Layer 5 of a small transformer language model trained on English Wikipedia (12 layers, counted from 0, width 128).
A neuron's activation on a vector x is GELU(weights . x + bias), where the dot is the dot product.

Input weights of the MLP neurons that the questions are about. A number n stands for n times 0.0013.
n21 (bias -0.182): 87 128 -212 -334 -149 21 -154 -45 -102 -214 41 425 160 -209 264 81 -23 186 -290 -165 -86 94 -13 218 -118 31 -151 -189 -72 137 62 181 -164 -105 191 -61 56 204 -141 0 140 -259 -132 -77 62 -14 89 -73 66 174 77 -163 220 42 -71 -199 -104 -18 -14 -96 -117 155 26 -51 161 193 86 119 -52 -5 281 -65 127 4 62 -104 329 42 -18 -79 -150 40 -248 -100 -121 136 126 20 -203 -48 -60 -180 109 19 -4 -156 313 158 14 -149 207 -69 -144 216 -45 261 10 -38 13 183 244 14 208 -13 123 73 98 -109 0 -198 -456 -100 119 -179 317 14 103 219
n22 (bias -0.120): -189 -86 99 160 334 -64 30 -106 -149 -256 185 67 118 -16 -4 25 137 337 216 -56 140 139 40 242 -73 57 -164 29 -148 37 88 246 142 -87 22 -101 248 -50 -65 110 129 110 16 -55 -169 95 103 243 93 51 42 -166 62 8 -35 -141 192 -23 24 12 -136 190 133 80 61 -198 100 54 38 -50 147 -8 -149 -167 95 -120 -79 -181 32 -12 -90 -164 -83 -317 176 29 -97 14 105 -78 -28 -58 19 75 41 237 115 62 -6 -286 -105 -8 125 -65 -43 -84 -50 -74 -158 -75 -239 -8 35 37 151 -142 -96 -66 15 -63 -351 -239 139 -28 90 -190 -159 49
n23 (bias -0.030): 47 -233 -247 71 139 105 -54 -166 26 195 19 -40 -233 -241 206 -156 52 52 56 75 -230 197 -81 203 326 94 -106 106 -14 135 -18 -19 -239 -84 260 44 -128 -213 72 -54 95 -190 -82 -56 -214 -98 -9 134 -365 47 72 -176 339 -166 18 97 131 127 -409 -279 69 -120 218 193 38 -127 92 112 -45 137 33 -248 93 120 83 -369 -135 -180 -113 -38 98 -72 4 39 213 287 -9 -46 -106 -83 113 170 54 310 -213 -111 -126 -283 160 -14 175 -75 10 234 -73 257 73 -102 -5 196 73 -199 74 82 -10 -219 70 -143 127 5 23 83 -68 106 268 0 -192 -71
n72 (bias -0.010): 30 142 4 116 263 137 104 70 -148 -15 48 118 -102 -40 149 73 -45 -38 -59 88 -80 40 -285 73 -49 61 -306 164 -33 27 -94 -62 129 7 -62 246 -143 -110 57 39 -57 59 -203 -29 169 70 -128 169 -217 -11 159 -116 11 30 -195 -77 -100 -158 23 -55 -47 -11 -38 -30 -27 -75 14 23 36 -205 41 42 52 82 66 -53 200 19 -78 -146 -26 43 127 -50 -86 24 26 -40 -44 -154 -67 7 283 -66 0 122 58 -159 -162 181 7 -142 -97 0 -385 186 220 -38 0 109 159 83 18 -157 -103 55 -125 -44 7 -20 -137 -59 284 122 -116 -208 -265 -106
n211 (bias -0.034): 168 186 -58 53 7 -44 25 -48 -129 -193 11 -72 -79 -256 -4 -4 -34 27 -7 106 -59 110 -195 -132 -35 14 -120 0 -151 97 -15 -136 130 186 218 -21 -57 115 54 169 205 189 -166 15 -124 127 42 148 -8 97 89 24 102 53 -40 -111 -352 51 12 48 169 111 -63 83 -155 -7 -283 -27 86 -242 11 149 78 79 148 -174 82 27 -195 -79 241 -7 -192 -54 -67 -44 -48 -40 -140 0 -98 29 68 -240 -192 42 -108 -101 23 -114 85 -53 -31 151 -73 29 47 -252 127 135 148 76 96 -200 293 -182 3 -78 -39 35 -63 -130 174 161 222 -134 70 -79
n250 (bias -0.121): 56 121 -443 -70 74 93 120 -222 96 137 -51 129 -151 145 51 13 -215 35 77 -159 -250 443 -110 -54 115 265 -102 76 97 156 -138 63 -22 64 72 229 179 -224 -22 33 31 -38 -67 -219 268 103 72 -107 -57 -228 63 -23 304 -22 -63 -21 94 104 -75 -240 118 -128 20 91 113 212 181 -22 -102 -108 52 -4 163 99 135 -78 -245 0 -138 -257 -98 -137 -250 -175 187 -64 17 89 -76 108 26 -85 189 -109 -213 -120 -31 -157 3 39 89 -13 54 100 -68 -67 36 13 -59 193 99 -136 55 107 -40 -201 -177 26 57 -9 -288 77 205 177 -70 172 -152 -119
n266 (bias -0.094): 11 63 -21 -199 34 80 -120 64 -321 -103 46 -30 -178 32 52 -33 -138 152 -265 44 -109 3 98 133 -48 -45 -96 -92 105 240 -330 104 -26 -32 40 7 -83 159 -175 -10 18 35 218 25 184 175 183 18 44 -147 22 -23 77 -116 -14 -173 41 -80 -37 11 140 121 -63 -184 32 -25 -20 -56 72 -101 65 84 99 128 30 27 -146 44 -211 11 -4 145 -20 -7 -132 254 -14 150 -21 212 437 -218 -211 45 -78 -140 -44 -90 11 145 -35 -54 -131 -21 60 52 101 -133 132 27 -37 -178 88 17 92 14 -20 -46 -3 -11 -224 53 -15 -92 224 91 21 34
n271 (bias -0.143): 132 -47 -80 13 198 -93 -92 106 -23 -173 94 225 26 4 28 185 13 17 12 23 138 12 -121 51 157 56 -133 47 -220 64 -129 -137 51 165 -123 -94 -67 -40 -190 60 147 176 -252 -4 -36 99 127 164 -81 -149 92 -232 -198 -188 4 -49 4 32 85 -37 -28 42 15 88 -97 87 8 -133 200 61 12 211 4 -277 224 0 -289 -4 -91 -297 164 100 149 -211 -48 -158 -73 59 302 -43 13 -159 201 96 8 26 -150 -203 87 177 -130 -205 30 -48 -126 4 259 -176 -48 142 -164 -164 163 96 -38 -140 -54 127 -47 -35 -91 -180 167 255 81 51 -304 379
n363 (bias -0.065): -57 89 35 51 41 -106 -17 71 -4 -68 50 -19 -76 142 -123 -45 26 295 156 -136 18 81 10 182 221 159 15 -359 42 305 -108 -63 -55 -4 37 -44 -40 156 33 159 164 4 100 -154 -7 211 147 157 70 90 -11 70 49 -113 -129 -85 -145 35 -18 -122 -35 4 37 235 65 -35 -97 -314 66 -86 72 -245 -143 -109 -34 -170 -111 -219 -11 -182 296 -45 -116 -105 -80 -46 35 -87 -187 176 22 11 137 121 -102 -56 126 135 -67 -18 -117 -105 23 145 28 -62 -15 -182 -7 38 4 40 241 146 -108 -71 -64 -78 -27 -76 -61 -89 238 48 35 -62 99 -27
n461 (bias -0.084): 4 53 -151 -7 -133 82 14 174 45 44 7 -82 16 -91 -14 30 41 7 -73 -184 -104 172 -17 64 113 162 0 -91 144 129 -139 -15 26 -40 92 -49 -204 -171 -41 81 71 7 95 -273 -18 84 -225 -4 -169 253 109 -114 -104 119 146 -43 57 25 19 -102 129 -375 144 30 20 90 -130 -156 -135 115 -121 146 127 27 198 56 -252 -164 147 -26 -131 -145 0 -156 -120 252 -169 72 54 -57 -78 0 143 39 -49 -178 -8 11 14 209 18 -22 -123 131 -79 -95 -8 4 220 314 8 -290 72 10 -121 -69 96 -87 48 35 62 -40 -30 -56 -16 243 140 -42
n468 (bias -0.078): 81 154 50 -30 257 27 -22 -4 -95 -33 -22 -238 245 -188 4 -39 30 268 22 151 102 131 -20 166 -153 -25 -58 -230 59 -23 -14 232 69 -63 -138 -95 -109 -95 -225 -32 -87 118 -223 67 36 145 -42 380 -11 74 120 -172 -7 200 -80 -22 208 176 103 48 -7 122 146 15 -37 -150 14 -81 62 8 -105 38 -89 38 248 -95 156 -227 112 53 111 -308 -110 -101 -39 -12 -62 -90 279 8 94 150 82 -121 -113 -15 69 -27 -73 -4 84 -131 -82 22 -26 -54 109 -120 -29 -42 -171 -219 -44 79 -184 -7 -104 -85 -147 -126 -15 -52 -92 -46 258 -95 80 -32
n490 (bias -0.068): 34 -213 -51 181 266 -106 -224 275 17 -163 57 -130 65 -60 -7 107 120 77 94 144 135 56 115 -12 266 -37 51 -472 -34 -87 -118 -32 152 98 39 43 -27 -32 -136 114 -147 -30 8 -193 48 -61 -128 106 90 -130 114 -49 -231 -181 59 83 -51 -133 59 -42 123 109 -14 104 -79 100 -11 -75 144 60 92 8 -193 -133 52 -210 -156 -23 111 -73 163 18 51 -95 -16 -89 -11 102 68 -103 108 38 175 40 0 -138 87 -151 -122 47 266 -146 -164 70 30 140 203 -28 -240 -54 115 -255 -34 70 -236 -57 57 -105 -7 -116 -194 -117 126 -133 25 -97 19 105
n499 (bias -0.073): 36 -49 224 -41 59 114 52 165 73 79 22 0 85 -40 -7 181 -421 -133 158 -124 -175 96 103 45 198 -14 -15 -30 -86 -34 -116 -38 85 -61 -81 -100 33 -289 -119 196 277 -130 11 -155 -56 76 -30 86 -22 -84 -3 -109 -39 -7 254 -11 -94 105 157 -112 32 63 0 -22 3 201 14 49 -3 152 36 -219 -112 -13 64 83 -72 -321 -95 -176 -184 -178 273 -42 73 -104 111 -78 -54 23 48 -11 69 34 -100 -229 263 -64 34 122 39 -84 76 175 -57 53 87 15 53 -48 148 -129 150 27 -94 25 0 190 -82 -142 -51 -101 -23 -105 12 234 -32 -104
n510 (bias -0.030): 19 -89 68 -34 14 -37 68 -41 -108 -4 48 -191 87 189 18 62 -106 87 -140 -74 -184 -84 -17 155 23 -79 -247 27 26 8 -236 -93 4 -223 -59 127 0 48 92 14 254 -204 -19 -149 25 420 -21 -141 -61 60 100 -189 33 110 87 -70 8 224 -104 -93 -81 80 118 34 -74 -213 -105 120 -10 59 75 -114 108 195 -51 117 -119 -106 -187 -53 19 -72 117 -120 123 123 -51 183 59 89 -83 -22 -192 -145 35 -108 35 -86 -122 61 103 -98 -63 248 -209 191 -12 70 69 195 -128 152 70 -210 212 -163 -24 70 0 28 -67 15 209 146 166 -19 -253 -36

Each question shows a token from some text and the vector x that enters the MLP there. A number n stands for n times 0.0089.

"l": 45 24 65 -26 -184 -91 -15 29 90 161 -88 103 -49 -6 -44 -114 -63 -7 -14 -68 -49 -28 22 32 12 -196 102 46 108 -101 114 41 -7 -53 -26 -138 61 -7 -40 -91 38 76 -46 -88 -133 29 6 68 70 -6 -244 -72 18 6 -55 157 -219 22 -8 87 -21 17 -91 -19 66 42 -58 -23 11 -156 26 76 37 30 -40 -28 162 -5 7 25 1 -14 118 76 -68 -60 118 -146 22 -25 40 -100 3 -26 5 241 -77 41 2 70 72 157 10 -44 265 -92 -16 -47 24 17 -7 7 -11 51 0 0 28 -18 85 53 16 -35 23 4 108 11 -18 33
Which neuron fires most, and how strongly? n211, at about 0.15

"gra": 84 37 -2 43 -83 -48 158 -15 69 11 -45 -28 -53 -16 124 85 -46 -52 -26 -61 -8 -36 -2 43 58 -90 88 -69 38 73 -13 46 -15 13 75 -9 -1 -16 42 -201 101 19 105 114 -205 26 -91 11 4 74 -252 60 -27 73 -69 -32 -54 112 53 169 -183 30 -4 -95 -21 19 -68 8 -92 -12 -27 77 40 -86 18 12 -136 -6 86 57 -35 -37 -36 93 -131 174 19 -105 30 -42 -47 -49 -7 -12 43 145 -46 136 -34 34 -68 67 -55 50 15 -81 83 122 -15 -6 -48 67 -126 69 -52 168 39 74 -50 133 -24 -29 23 118 -90 -10 0 -48
Which neuron fires most, and how strongly? n461, at about 0.49

"or": 11 -53 162 101 -41 -112 122 -70 117 49 -125 -147 90 -46 -40 -87 -69 48 -63 231 -31 5 -69 -6 -113 57 27 -32 38 41 -50 62 -94 -167 25 -54 -107 -31 -10 -47 10 112 61 35 6 -12 -30 7 34 64 -234 -133 72 103 36 10 -10 -31 175 90 -81 236 37 49 67 35 -11 98 -13 -62 54 -16 -65 -18 6 30 -31 -37 -66 32 -46 -63 13 -62 -93 70 50 -135 60 -28 17 -59 -61 -1 72 248 5 -41 -100 40 16 -25 -23 -51 61 3 45 11 19 -19 4 81 -69 -13 -37 112 -104 29 -22 148 20 -68 5 -56 -8 23 -10 -13
The neuron with the highest activation: n468

",": 23 -24 31 -25 57 11 18 -114 1 56 -34 -91 55 -3 -3 -62 15 -48 -41 46 -109 94 10 42 -38 -1 -8 -30 39 -4 21 17 80 75 12 26 -48 55 61 -67 2 -24 -14 -4 -7 34 -43 79 -38 -6 -242 82 -35 13 -26 11 10 -72 30 36 47 117 -159 4 24 4 -12 13 8 -15 -107 -68 51 88 -2 -6 32 11 -18 -85 -38 -20 -20 -7 -23 -32 48 -13 -24 4 -10 -21 9 35 88 7 27 25 -113 1 36 101 6 -27 -5 86 0 14 96 -76 135 -8 -81 -98 -125 -28 38 -79 -14 378 27 21 -17 39 -103 -61 -49 30
The neuron with the highest activation: n72

" of": -42 -122 6 -77 -81 -69 -30 38 -35 2 -21 50 46 21 -29 -167 21 5 17 -29 -51 -34 -75 -61 12 34 30 51 -47 -21 36 69 89 1 -32 -80 -17 -90 108 -32 4 43 91 11 -22 73 -5 -1 34 -52 -139 -190 13 116 24 42 -40 18 27 -34 -8 -68 -102 -5 -109 31 57 83 -43 69 -24 20 26 -16 82 -28 -45 -6 82 41 19 -59 35 33 -87 -20 24 33 44 82 -28 -48 34 4 20 -99 -38 5 -61 54 105 4 -48 -37 25 -8 38 59 39 110 -84 -13 -16 -35 27 8 60 -58 20 374 29 14 1 -4 -62 68 -116 28
The three highest activations, in order: n461, n510, n271

" the": -19 -34 -46 7 62 23 8 -38 -78 84 -34 -110 -16 -24 -5 -171 -8 18 -6 17 6 30 -3 -28 5 -79 67 6 -4 23 -4 -14 -17 12 81 -34 -36 -10 154 -46 28 -19 -79 38 -53 -22 10 -8 -7 -10 -165 -14 -32 -18 7 -49 17 17 -44 37 60 -36 60 49 5 -67 -19 -39 -54 -52 16 29 35 30 -13 -3 32 37 -61 1 13 -30 15 8 20 6 -18 -58 -12 -4 -9 -22 -69 -3 24 -92 40 -18 -7 -4 20 66 12 57 12 -9 -38 29 -7 -26 -7 -1 -1 49 30 -52 -8 1 1 469 0 18 -1 55 -25 -13 7 3
Which neuron fires most, and how strongly? n23, at about 2.1

"red": 49 -17 25 50 -43 -205 71 57 5 -66 -139 -125 5 -60 -58 3 44 8 -8 83 57 -15 -62 -137 9 -26 49 35 82 -16 81 17 85 19 -50 21 -79 -27 56 -109 -106 210 32 77 -13 -18 -109 19 47 -45 -197 43 26 -23 0 38 -3 33 -13 93 -48 77 24 46 3 49 -73 -35 -35 4 24 90 71 26 29 -64 -110 42 -46 -174 2 8 111 88 -144 83 19 -31 117 -109 -6 -156 83 -26 64 -2 15 43 -67 36 -38 -172 -2 11 140 20 -18 -83 -72 -16 -68 -107 -36 8 -90 143 -43 10 31 182 136 111 102 131 0 -18 -19 -52
The neuron with the highest activation: n271

" with": 4 5 -16 -6 121 -114 86 2 79 61 -75 99 77 -29 -25 -32 36 -6 -12 72 50 61 -98 5 33 69 125 -14 10 31 120 -48 12 -35 -58 104 -4 0 72 -191 -22 21 -24 -98 4 -92 -4 35 -57 38 -180 -33 51 90 -111 -20 -92 -51 100 41 -19 -36 -73 78 -30 26 4 88 -3 16 -6 7 -25 42 38 -4 60 -29 -2 -159 -8 -134 31 38 17 -87 -11 -21 -29 42 -77 -36 91 -42 22 72 -16 29 20 22 -3 24 -32 -4 -32 24 63 63 -49 -39 0 -22 -82 33 -82 -7 -53 13 -37 344 78 52 12 -86 -35 31 -24 -72
The neuron with the highest activation: n72

"\n": -32 -54 43 31 -18 23 76 -39 33 94 10 -48 39 -44 -54 -153 7 -113 53 -23 -5 67 6 157 34 -51 50 186 56 107 98 -12 -98 -5 6 31 -68 -44 170 -88 13 -12 111 -65 -2 14 22 -82 38 34 -331 62 -25 45 -7 79 20 -138 -90 130 -2 66 -37 30 -1 -29 23 75 -106 -8 -2 2 -7 152 -44 7 5 -74 -40 -38 -38 47 -6 71 19 -56 85 42 -23 -9 -73 -14 -10 5 -78 1 33 -21 -49 -22 136 64 102 51 67 -51 -18 3 -8 -39 24 -56 -42 -28 2 -41 67 -88 -100 -19 88 4 -13 -7 -13 -46 91 21
The neuron with the highest activation: n23

"ine": 153 66 67 -44 -63 -153 157 -24 15 96 -41 -1 141 155 -52 -157 51 0 178 -56 -177 -59 47 -35 -133 -165 28 -3 -37 49 12 -73 120 2 81 -32 -94 95 47 -126 27 -109 -8 -13 -12 32 5 -3 -32 31 -42 -51 62 33 -87 -11 100 -4 -37 -52 -136 24 131 -53 28 88 -33 26 -91 86 -5 147 -93 2 -39 87 -9 63 60 19 114 58 -58 -99 -177 113 56 8 -59 53 -80 -21 -9 -117 -92 32 -44 -67 -13 -182 -183 125 -122 59 59 49 -13 131 -24 31 64 62 60 109 -78 33 74 -66 -21 93 -27 19 -48 43 -17 -29 11 6
The three highest activations, in order: n510, n21, n363

" 19": 37 54 -10 19 82 68 130 35 -12 -20 -133 -127 -79 81 15 -125 -33 9 24 -16 -96 25 99 -102 7 -217 -112 42 32 -144 107 -29 89 -88 51 65 -48 -4 -55 37 18 78 175 8 120 50 -65 -79 102 -26 -313 68 77 58 -4 21 30 -39 22 -64 -82 30 -23 10 -35 -13 -38 53 -17 -46 -18 73 88 157 0 -10 -83 125 124 -18 43 -53 -19 -5 13 0 0 -35 -20 -78 -48 -48 -28 42 -107 4 18 31 70 113 -156 82 9 18 -25 -19 -94 -24 71 19 16 71 -12 -67 -106 45 5 -70 0 74 120 60 13 21 -49 60 -51 -84
The three highest activations, in order: n250, n510, n461

"s": 97 8 103 59 -131 -80 -20 -41 22 40 -88 -135 -45 -72 60 -15 62 8 48 8 -16 31 88 6 -30 -133 27 119 -58 -14 22 27 -58 -58 13 -16 15 3 53 -57 10 -10 75 64 -5 -11 -53 -16 7 -130 -243 -85 -7 77 36 218 81 10 42 39 -118 -72 -175 7 50 18 52 47 -101 29 7 -17 -114 -34 -109 30 77 101 -18 83 -34 -92 -46 144 51 40 -32 15 -57 26 50 -40 -7 -1 114 -58 -35 -18 -190 131 59 233 -66 61 176 22 -10 33 42 -91 -34 31 -29 -249 98 -6 2 22 11 116 96 27 -41 66 30 52 -14 -74
The neuron with the highest activation: n510

" in": -10 -35 38 10 25 3 56 -37 27 -7 -54 -56 57 -48 -32 -96 69 23 -32 -64 -69 15 -22 6 100 -4 21 116 -18 23 25 8 -23 0 -38 25 45 19 34 -52 81 -37 -43 -24 -3 44 -20 -2 -34 -11 -240 88 56 7 -15 1 26 -39 85 18 42 -68 10 25 -26 19 45 50 -57 -16 76 -63 9 19 -88 -57 -33 -35 -31 -10 -42 -70 11 -32 -6 -29 -3 25 30 -78 14 -34 56 4 -20 90 -70 -40 29 -46 -20 1 -34 -13 93 -11 -36 -8 61 0 -29 -34 -79 62 44 -16 38 -15 -12 436 -50 7 41 -13 -6 -18 20 -53
Which neuron fires most, and how strongly? n23, at about 1.2

" po": -2 69 2 -62 -62 5 -49 20 22 69 -21 71 157 -18 18 -45 -27 -91 -5 5 -132 -8 58 97 -61 72 68 -6 12 -39 -24 -7 -16 31 -48 57 -23 108 -60 -216 62 56 28 31 66 52 15 -10 12 -70 -304 55 -76 23 -67 18 -83 -17 65 -26 -53 -31 -36 142 6 -12 7 96 -51 62 24 -35 3 64 -189 -21 61 -96 42 133 10 25 -7 -29 27 14 23 -4 -69 16 59 -93 -5 -42 54 -14 88 -109 74 -13 -149 190 -77 -100 -4 -76 -97 164 77 -18 2 57 -35 75 41 71 -48 114 -29 147 -140 69 90 52 -77 8 -42 94
The neuron with the highest activation: n21

"o": 4 84 -82 39 -97 -91 39 23 92 92 -66 98 1 -7 3 108 73 -58 -19 66 1 32 -102 -222 -91 -62 62 -10 40 -37 -96 58 28 24 23 -110 -10 30 -17 31 -57 -56 51 -43 -19 -48 -38 -22 48 21 -259 79 2 79 46 57 -173 22 43 62 -71 -15 -110 -5 31 -8 -48 -15 22 -86 10 -6 60 23 37 -11 58 -111 62 -11 -2 83 -23 -5 -40 28 17 44 -40 96 9 -81 -59 43 -101 38 36 -20 14 -2 -28 169 -17 18 94 -214 -87 -25 165 -163 70 56 158 102 -61 120 68 -127 -87 134 -4 83 -36 -51 98 94 24 80
The neuron with the highest activation: n211